Layer 9 of a small transformer language model trained on English Wikipedia (13 layers, counted from 0, width 64). Numbers have three digits each and are written without spaces.
In attention head 2, each number of a token's query is one row of weights dot the token's vector x. The head spreads its attention over the tokens so far by the softmax of query dot key.

Query weights of the head. A number n stands for (n - 500) times 0.0006.
q0: 616508425452457541514460478476550578533494467484520505549450505644430481557533577527568624463500516570530526552440526546564490548472486546553447433427533462512445570505521469469469522482538480
q1: 639497509489480483539411460462530533501556470519451524519554591623436490565598483510491574491478554420553597591514569482486461532491529527570429479394484459447450584565373407532498525431469459
q2: 441561682550529487587457549463534422648504431540559664432442501347638474496527523500503434557478555533600381409503398568432573465562584520546538597464503584548548445421423450527640437502629514
q3: 332470531315564501653610675594456512481514499572527508458453403436590599427499483476488400572416461553449355416571491546474545494515489394442545543656577476586599530397610628579561490635489467
q4: 429553677510520556549400633551408461523452459482558586361428464415630509522525487558405493564499515564582358386584446552461596506669542437469432587507449572508500416462451499439572430480531533
q5: 428450378380451449462541497554403519302497586566347465569538440741308540558526436559500541521517596598423529588501647500560485538600452469373490396518565379532488521456585493611463473486446310
q6: 544492655547475629535467456508562556517486438416523520364419599320641478542603491468456481450574413480638424490338273476426607512401420482532526625473406590477425408592423500387470412469597647
q7: 415376445411562557598733531652416435337450635467380414533596501510308646564569519449528446621548544485534528552460407551459593494351429421459599507569445477561477450461667588697532451483571467
q8: 514411552457539506365553435384519679479497571443484517403454625384426568582688546477480530542633492439567487535391404451380644468396407443494547551488444574520553436558671574494425329504539621
q9: 586511456589560695506683536479499536461532540574526402466471629362225539444552604421467484526529444613495615419431434528519611574329510585499665684431510605635472519520494519474474506391684459
q10: 674515332607564812423648569345468605420524426545523337386401584213358530459549558572481582361453422542484651447304201588459668489463422543532624727444414593604475231599593413501445433436709525
q11: 520497262304605388552517619533447461502411624509391421574597448667721572416427614503523405433383571527512483599580499552558375534531502559602596434725769396554484651511628663629642490666500525
q12: 583432503608606616501630401650666580616426667493308426327454565368395439503457575305511514383584490613413600512519316440621541512244339717506579652536636402613504698600478583410359416316593445
q13: 798344383777748289682534407752393347505509384346793288810566224537478492612532446430528663505339521473470504362419644327889611688608633467370280493569416337315357398468339599719393528516675332
q14: 301451639637587316472341436357558316284284639259435930399463358539785378517166508678886514574616404581765284565437454527524388681450626455580532580513478501172489559326349502481455434554328452
q15: 537600564546447489395342491567682474667301506697523305340505253266650549613569430583716638125389602336672382828815300461277549454789492425490512613698637154328560157498526588823659534303180648
q16: 180608514190477420696609612941570618457279796559702579493687499593441599538512398545205145490512380365452359137624570523624334629638488681479591489614657409538385373372404586600572780331574836
q17: 572254428678614387334329512401683483597331794342421582248550397391354478329685713470592672432683569607631456235581398680354403460379368616719615389626669532518615562758613572501368272187399410
q18: 588751458550441758321662426471318619282576557640533414503597572702687496327177274358393515660766727381851484295562475672493381640694285063499326625694149517602331447429577640418139260354578489
q19: 459098541623537540471512412399324365573494879469605694691551385402470424387294611514511412592270646600703376426967334653672423500431425406636604573324568241554542508508180441216681564358975446
q20: 391355511372690450566221552687243250507336507701362479624575455504976620129497655393391526472608407484621360811285719545246453717617663523585478655343460374466279593406539378318535636609472628
q21: 454350545316686454569310340422714388532298326216471395364527470388406384460739427711408292650434683480556575301400881620564415723592670653481494461624470417724692300536648431750490399390436519
q22: 486627755411587335340301374618379633546340869578315565384656593482312072437800315285221809502631623443495560473357528214457886596503559831478544650315116484393266710510340602720479416601657492
q23: 411659384419679345375517523386588535450592280459583708462327592310620659651300827546189701504336245316837449333341579383611402696505336465769478868420693783575538345472550293864568523454624194
q24: 576564579461575750557262441597469354477417344698699302492617483157520480429250523493841581558624724364489432590449727565300339727427671443543460415293429591517422520629549481469526505381528526
q25: 463732448412269618612292698500379532467467390358381701528482294596788445224720658494594569441062659760611583919516512511578151417468442472505519461572363469700705592395382642563591661578434446
q26: 254461507418591509683481445762529460201392306932437216527497341553594332629872588372528269592422257410461166496795433604623279540450479593612787744577326593509650561566529589449665381483553097
q27: 737500581793388256580544285476486213466444340370430396519544364428727797488226402362390752515250690378174520535658168813682613393647407517710805367406478548405613379371807556671538803495519364
q28: 374507624529587416381889540356611119365432242659512601415495535686228576342511247604670377714425414695586537404547446821668491466314429428325650543136508690671343729378613630841427684543037638
q29: 593683366274565306431405553415513400557520542560799746542676486284320656374247868406340687634536328574568794348746428483323332371394542440639522406394600242451187319468786751220524380780511795
q30: 510731517319363483808600687630358204403446452346368559393564278653473260559375537272550316731552490478323699458311339650161614662460648673691541514894791830445621349375437264312243666436558321
q31: 349736312424397231706634253531566258607736396505450434262546694509552499751606737427330580492559957736500149639353464553622349756380304489500431127627570331393675614755321779493719387538413543

Each question shows a short text with each token's key, already scaled and adjusted for position as the last token sees it. A number n stands for (n - 500) times 0.0023.

Then comes the last token's vector x. A number n stands for (n - 500) times 0.019.

0 "us": 503496523484528533359488323475298548257773645276601220374456662702481396707506356560725554557533
1 " | ": 492502527510510534379511366457295567234825614319580269406441622716422342669528360509653585525453
2 "948": 552471476511464612377535410442320506256795647473543363421515601600381359687419233651613646524544
3 ".": 537533512492417528429502432467406558353783508551303353544517698490439307817443488560578593511463
4 "3": 494488474462429533377542405412424496378824573385378353407661662463494254690406405564602479399477
x: 303497505640689431603366624566453236622552376608677474483567344640523443494363470496605642647483626555471473746412564491487516532660376471262418358532533342429399520393504507459532454667540334
Which token does the last token look at most, and with what share of its attention? 0 "us", with about 30%

0 "por": 476481505515501551373523346497323560313778650277592243337427677687498399726482344520724514564485
1 "ation": 509497527494532528387476329470305549267768654281588234388463687707495410744497393553736579533491
2 "'s": 527521495505495544385519306493294557225806644290619227394466654758471414767528478557732630507499
3 " name": 524522484511488579367509265476317579264774681279591268418523680705475425822482405515740630531572
4 ".": 513536482532465541397539309509328599203840604291619265358460653718505417726489388467721601496482
x: 571465439654503514392417480550495244486474447508689550533518426361380486454419504421499546892498552499449403464552795477605488516493356522342475465445485351516445549446530453595601458606594474
Which token does the last token look at most? 3 " name"

0 " f": 492425450527556529484440516477356498433655646432546402344491462645527351524528483592755517584437
1 "elt": 527470518495550549459476379468391492437637670439504357358510496485436477553580320528877596476546
2 " like": 518482515507488563418497353487362527285763679277650245383494595687498389674513406491753538543474
3 " he was": 487522528497516549417518316454319503296798723336620242442534654731589355746561465488764579529501
4 " person": 454584523417435578503475291465412553436824604318520304334746576685586389747541474667707509623570
x: 418438577579430576588499588485453275455284360479689385586468205576441499502505417386600491741361368692496739375511530470589585577486665572281465540393721511451348579462440541497709646427494511
Which token does the last token look at most, and with what share of its attention? 3 " he was", with about 40%

0 " a": 485441495531530548403578310505306552268786701292596247413465636717427419690583462569709569526514
1 " large": 554424456519499590400565306499340551307808729286534301374462617677448427716544432529688578572567
2 " tr": 652509455491472578509459465463408458396580731333311477422568659578416392654440515561610639650623
3 "act": 523527488492530563496444345447357501542563816256391609303488584603531577620509440520670532649467
4 " of": 475533495484452554384498320493311537237780679265616237380452652676489406727506454485713585541466
x: 516478481550439481405479483509488192448467468581591532507484399455469458462428401393544567951575554512508427424469701475471542652440422561401460459475507468527498546456490466576565479595567515
Which token does the last token look at most, and with what share of its attention? 4 " of", with about 40%

0 " | ": 484491507530530556388568364461304573276844694397447359347448602717306335657518340550661527514460
1 "1": 513426410506503648414539427425379498410721662486378509414586425467246303667393296704603619529488
2 ".": 548509471479444575343503389453396586424758612599157434504401567418325309724429291587557535576664
3 "59": 492509424467458554345544409425424493453797641429287401336571576424422169671460323553586386456631
4 "%": 471529516498495521386492325441331513310839725446488289369539711598492316750570427519723456460567
x: 426457446599575511353419528558558231470419459507692473630581214493380489478374503434650552843456578457499422591586597544565456521576458605342497419500572310420493531374561555506519559582599355
Which token does the last token look at most, and with what share of its attention? 4 "%", with about 50%

0 "ow": 495487518486563536426491360439312526329721590293616219395512618708513448635495416555800639448499
1 "a": 508505520502530536389478351435292507280737643299630229371502656698488406674492418565761557479503
2 " Senate": 499520530491514534388470343462319512304751718372621278421571718736441450748518413578748592577626
3 ", where": 545526516495434518459507357559374569314842570370578335352451616683458382651554430557721605569489
4 " he was": 471508513505509538419540305447310514265851692381632255461526652733555370745568455489765606484505
x: 568549453564525519415479561523462161517463548530782541543592356467519449432435448539571620801378455510447419418450627467534444648450407618300537439517636296537425581440416460510483558505555462
Which token does the last token look at most? 4 " he was"

0 " Carl": 470534535537517554444509403473342508285626540257572326290490746755644465749476334500612484519425
1 "os": 457536566518519509394441376427321504361636554286550318318488809728631461744471282487590503542361
2 " P": 492473504498481521476469533466402485374641448255619338345537603689578378530454342548484413667469
3 "ere": 462464556538517510498440462400330461342617549418431385229356585786684733487470317590535499401557
4 "z": 546442529545499512415434438389371503403649542254625353470529478765427592459424236471539377640406
x: 250372312546398605589490581608370436468417546385599413449526426659525547368412357656543404794541631555359522580592574510564500509609450613298460488462445252501631504389502307683603607593543498
Which two tokens does the last token look at most, in order? 0 " Carl", 1 "os"

0 "m": 528524541465542511406390496445328420381601622250540294300594620643577275595533369516580468447499
1 "ut": 511530563478560505405423434445323446312666646273532262313537655664590390622529307479640498415535
2 "ations": 496495534514548545388486362448312536277765708313612195414483645689493443676492385521726533529474
3 " of the": 520538483510485553360527303495274563190821675315644250399437664740469426744513420522703567503469
4 " cor": 482559523456386495419504387531340579429754604359361457537480692703472482780389422598521589579555
x: 344185409657593622297458577608551494421507400441637624583506387437555704588511406494525554671603351523453686427374679403763329561405637228313443594394663539542405482422391483502533593506517358
Which token does the last token look at most? 3 " of the"

0 " | ": 484491507530530556388568364461304573276844694397447359347448602717306335657518340550661527514460
1 "1": 513426410506503648414539427425379498410721662486378509414586425467246303667393296704603619529488
2 ".": 548509471479444575343503389453396586424758612599157434504401567418325309724429291587557535576664
3 "95": 498520440471470577335530389433380515378808701400360341319557584531427189683429329535655425466590
4 "%": 474532512497489523379498314446331532298850702425500271381520712619475330764572423525713469488576
x: 434460423607561514362417539559551232452428463501693475613579221481381491479388494428643568854461580459494431578594605543575463523579443603347495421490566314436490529360562549516522545580585359
Which token does the last token look at most? 4 "%"

0 " so": 455471469505500546498494360538410528417753617224570267369518489645521400576630456594724572557629
1 "le": 519470496511506569425509322495356558338784615201618291342444524704529425615545405510716565484516
2 " prop": 633476433466487601462514467510370477382557603317483379410459631608536514598398407510667668539597
3 "ri": 558509426534422546453589495505436537480495556346420458425371536567524717542327314620667645445273
4 "et": 524488507519489523537502402489509570415666535111352217451551606470609643639500364398604503447455
x: 369452590523564507447425521444424386365626566453729443630453449462498472408299500669506289864482526582305673540543458458620565568520544476391541489426479532443378584214418535562565533483624529
Which token does the last token look at most, and with what share of its attention? 1 "le", with about 70%

0 "es": 498491511493523550374502329464304532304795667281595262332488647714469365704498360520706553576519
1 " in the": 528457491535511551360545293511274578191821684315635261386433669764443412741521411524709561506458
2 " general": 580511478494495589405489277481332570311754746322510296446542735635505460843479458580674566552530
3 ".": 551505518538461536419525325514364600253821615293588297394462674673524414726473398443704572551414
4 " Ros": 533532502453360475444477413430435517367835415292522378371666625512645358679311507564517541435527
x: 264389615620609458668426754543602508498525511510620343452430563440401557619398464319519450704397368465473593441311595363704718597484619559250222381467665476410436335493443463574587529588532631
Which token does the last token look at most? 1 " in the"

0 "t": 533512535461551523425408440401319427394651651343554336232674579655504377562497410501685561489479
1 "es": 499515537491528544395474344429294500314759664297595265266538629707477391652528375486696550519474
2 " | ": 489495525512496541389490371443299543264818623322585310374490596699402315652519357498637584545443
3 "906": 552534468494439608364525399434325502286766659444495383413539596569366334695413220657622652545579
4 ".": 489536519520433529411496397455371557319778568491341325476528702526444281772506423533618602525484
x: 507357531659572512456358575595495217608509372403676549550499490422523501518443377483582667788512604456413405583534688500635441346571468430340445404389532331490445611350440647513561451660503370
Which token does the last token look at most, and with what share of its attention? 3 "906", with about 40%

0 "ph": 486473514497528552402507345468322546279724599239568230341529664743543439704489397534735563460447
1 "i": 518510536500517550376485319445293541259736648259592226325549680709528404683472387552716543489435
2 "uch": 521499488513488564388511310479302556242821640274603224310485649701509432717514394510633544547530
3 "us": 499508526516515551368457321452286537274765680301592230378480682695511391736499393528736549529516
4 " | ": 515491514535481535393471390454318549254815577301602259404460608686454332661526372523643583547467
x: 477452405630540527443474488522513263533456428408726583502638373359498505415351374455566580871545568438448426469588668470563506535495370472396393363555573292524496470383607485605624432642508531
Which token does the last token look at most? 3 "us"

0 " ": 480478467526522555381475416504343517340680596248442336439431531525418310617466359666738568442592
1 "54": 507486435547499590360525420495362495318723600294495315406457512582391392662399286644754647394639
2 ".": 519502523498474526436468368478387534363745560381402328490560593488438305673510447468773599381565
3 "74": 480493450481470551393511410431427471395799574287428292369672523476426207655486400560660470382607
4 " | S": 511436534486443439494460575437421396425731492486413388445667679395493134546680617589574398367520
x: 231489588703787413539440547452474303558565413307555412487524360511505416622444403420591612547375560496481430506413515444664519659482530566442372338643567338444612459444480545806550544478601518
Which token does the last token look at most? 1 "54"

0 " seen": 488462471503521573433496329482360509350775691339605278364502580560515388735480536441762613594586
1 " the": 528465488532505555365559269519276584195831671294633244386443667752479413753522441488723592493480
2 " larg": 587483447519463600396558338504374566436696746292402412504564606551428456694497479600691633597607
3 "ely": 527554452484463556418538335506371553311796615250498220411426570634458360714551399543684617528531
4 " white": 444566461455427560415488318455401505352771750228471305460634606609484370705544482514678554602619
x: 341551502533451416488397602521448329399281445490708541410520437555493398353405548435572440922500567594602497431522576516439583615419490522599505283463622531490470518462563589504513460620512448
Which token does the last token look at most, and with what share of its attention? 1 " the", with about 50%

0 ".": 483501532503490543396558316499319585208847619304596255369492653683484393698504383463726564496485
1 "83": 486516477512489573351550327443339556280857604277536227348598644586457308712459376542694550455548
2 "%": 524507512498493524364509265463308569251881665375576232378493703663492379768540406496719544480569
3 " | +": 476476561497492517415440381394362517300903665505449423380635650587394261638607445602639546531451
4 "08": 498509442414375565392535409451456573378954700685341562235621422443404325594311361681588514581416
x: 485379503436636380513461650473472320701469318579670456417653357489456493514429282524719421615551669505716394807589653586469456451600609563325441354488617311306351621522479501507507388612364363
Which token does the last token look at most, and with what share of its attention? 2 "%", with about 70%

0 "ure": 502487530487540538402506325473316555275795675283614221411510636750481429700534420542725577529475
1 " of": 530473491492480556379510311504291550232802672274641248414443654711488409723517438502710561539477
2 " conf": 621517462515523594457548476489379530373706611375460389560480605702583369764448317699552568596507
3 "idence": 523560493483510603394475288447360543458723778359470409494548572538505394718500279455818592526493
4 " in his": 472532488462471537400496335495307512269773633277574269424508623705498357800537449569734670522475
x: 500497437591467574421506496442468205434428475567709540582494545470499555354425484458582580919498469424624461501429588472446433603428426526385446414459648414562465551373445493571606459534516509
Which token does the last token look at most? 4 " in his"

0 "ately": 484460486531507548426529321536357582275825602325567224359487588733488382764620432580732567508509
1 " caus": 561418456522491632424586330549388572424778644374621294337513559593547449698607412537751565648582
2 "ed": 565491470506500600406551281490346592326834618302582238275409596632484380722546382472709624564532
3 " cont": 604649471447443541502529362514390536468756702441399397401513705588380365673483440567667561609505
4 "ro": 449611435410393518470568419454393508480703634441352508303500526609377399530416483704706575630133
x: 467355360474644590591440583527309438580391255366604637636308498609463640343372387536422551735453572669618536694309548695585403559299492491596318396530568485455378527566492384542531684582435384
Which two tokens does the last token look at most, in order? 2 "ed", 0 "ately"

0 " fight": 461474459524519567455514342528424550433765670311533267323566642582419457726498523620879599642594
1 " to": 502464439508502587413523346512336537331805622317590233334427576660416406706536482615739562574491
2 " prevent": 556497462488496588409535339553414591388844648311539302396427578590495390739564410550713455680535
3 " the": 532546450504484545362552261537288592211847680292618261383415656748486412752543444518742564530474
4 " return": 494592450448463591467500299532429589478707718320443391457595682582521504873473526558713615543561
x: 414425470637543485461566487546469395420278303588705446536541437355387532369456464603701535836549431417434614468557557312485556514488737504402676356349461605532342519373459687394527643474526539
Which token does the last token look at most? 3 " the"

0 " which": 479506529490486526450491336547353555241835596290595271414514610688510400718560404540718647511515
1 " name": 493482494508492561380515249503338572264830640243614241400525633636504409768489403514747644508580
2 " the f": 582497463471465558493451491518346468323793526336623348376516599659602299734427444614513637589519
3 "irm": 493516553487525542496410293450376507466676778408498590514547485570571549627422319445834653359532
4 " oper": 477577501441438509460518310494376539373733552296542277384500617589493443795460521469710588589403
x: 413543621522479496496446669495314318550471491511747370670369271402384656525494394457405527748481533490361500687401598494759584447387633485413373570339549637683302586369532468467557603523468520
Which two tokens does the last token look at most, in order? 1 " name", 0 " which"

0 " F": 516529495486520485482459534462337461391611568443590419342503562692475440563537446537799538391453
1 "le": 536463520498492559485500403396348483433666550439511526340386429715527551530451349523770621332457
2 "isc": 544492457523488550403567374475382520390716648239515337348565579760419435655432315421741446460535
3 "her": 498505511520496547421485342466337569294749616205564233303535667742500477672435359508706571556439
4 ", an": 474533493494449535403536311480279531234826661306574250407440688700488408700587438533671605600486
x: 568498462624482566470427461485449207374484468504710505529486499448530505431438461409540571903422455538513350384495708475489447609406513558463449502568541482581518506398402401583491456613579477
Which two tokens does the last token look at most, in order? 4 ", an", 3 "her"

0 " from": 485460508516506557380533313503297572222828684335648259382405674739485410718489417475700547516463
1 " st": 611379406474430574469510391535394521436778623379474412474462685606584307750445583599680470630550
2 "om": 534482463444416521559475323481466522559672574207446612340632616553640518613371733622781650420405
3 "ach": 526483435463452544464511401491474549466700479080272273348414543479455380651406442371622516489562
4 " canc": 437593507477518525422482415448339447461614646430474290544523714603549367640595489487641610655497
x: 385492566569350388509434545495433490468396458672629592641507633560519649660497387666301605724290336415521547464565458435677367435392623538327474307311588579404372631197628432526366595683597665
Which token does the last token look at most? 0 " from"

0 " to": 483469476522506559407531332530321551278816661286613235402412609728469419713538445537734566556499
1 " serv": 523369390486418590476555350616463576481786589359599382437462648474513471757470487624701519741540
2 "e": 566449376465410565520536393527556598576780393341374395446490607417588397790350507610742532583285
3 " in": 545548450501459571373539335492301569266761619309633261317401661686428388692513415554672585531464
4 " Congress": 515528500470511543402487377522464638391782633354415314503489681703482535807396395669736451683602
x: 401416351667496492580555502564488408334363324544721382586598307400440552619463359516534468815482473461362796572474428468453386598593513539215549598515662455428442411366557549590420616459519517
Which token does the last token look at most, and with what share of its attention? 0 " to", with about 40%

0 "ite": 506482519497542546383483335443285497301749706311622254371529621694467379687528425548730626517540
1 " to": 524477477498492556402513333507293523263814678313608235384448624710447392705544481523728615532509
2 " win": 515481473478473560417481341535428551383819702275560306410496585548474415708475427500783560665595
3 " the": 526549462506486549345525266508290594205849681319625269390413639757451404749510401507732568527421
4 " Republican": 462582441431461571379517272477337574346763765403472410550577759709416501888382467562700556532519
x: 412359370627529609480452467597451357447195391659618567456518354452547544459400481595592518798531550523434463609505599452341439681525514637309526411222665481512338513379696656463455666483480460
Which token does the last token look at most, and with what share of its attention? 4 " Republican", with about 60%

0 "ater": 491465487507521543385509306489298596253809626301594230404462672747483446765460431522767612493487
1 " decl": 553359398517454594443597369542342546396737496409568359429443600639410450749456418691753610499442
2 "ared": 536496485509501560431523298503333575278817639296521235400461660637503455757560393507749619464505
3 " that the": 533520469515472533392547295545306589200867658297614279400462670731487403739516436503714563509475
4 " district": 471542511488466524407464230506392629370761717312450370609637757644553499883402558536748697552650
x: 434499331586464523483439531649426329449410381510639452561586271460375493514580608616474555816561500509319607489536611412403422557464600479307489503456640395608292469511566786515366614537558284
Which token does the last token look at most, and with what share of its attention? 3 " that the", with about 40%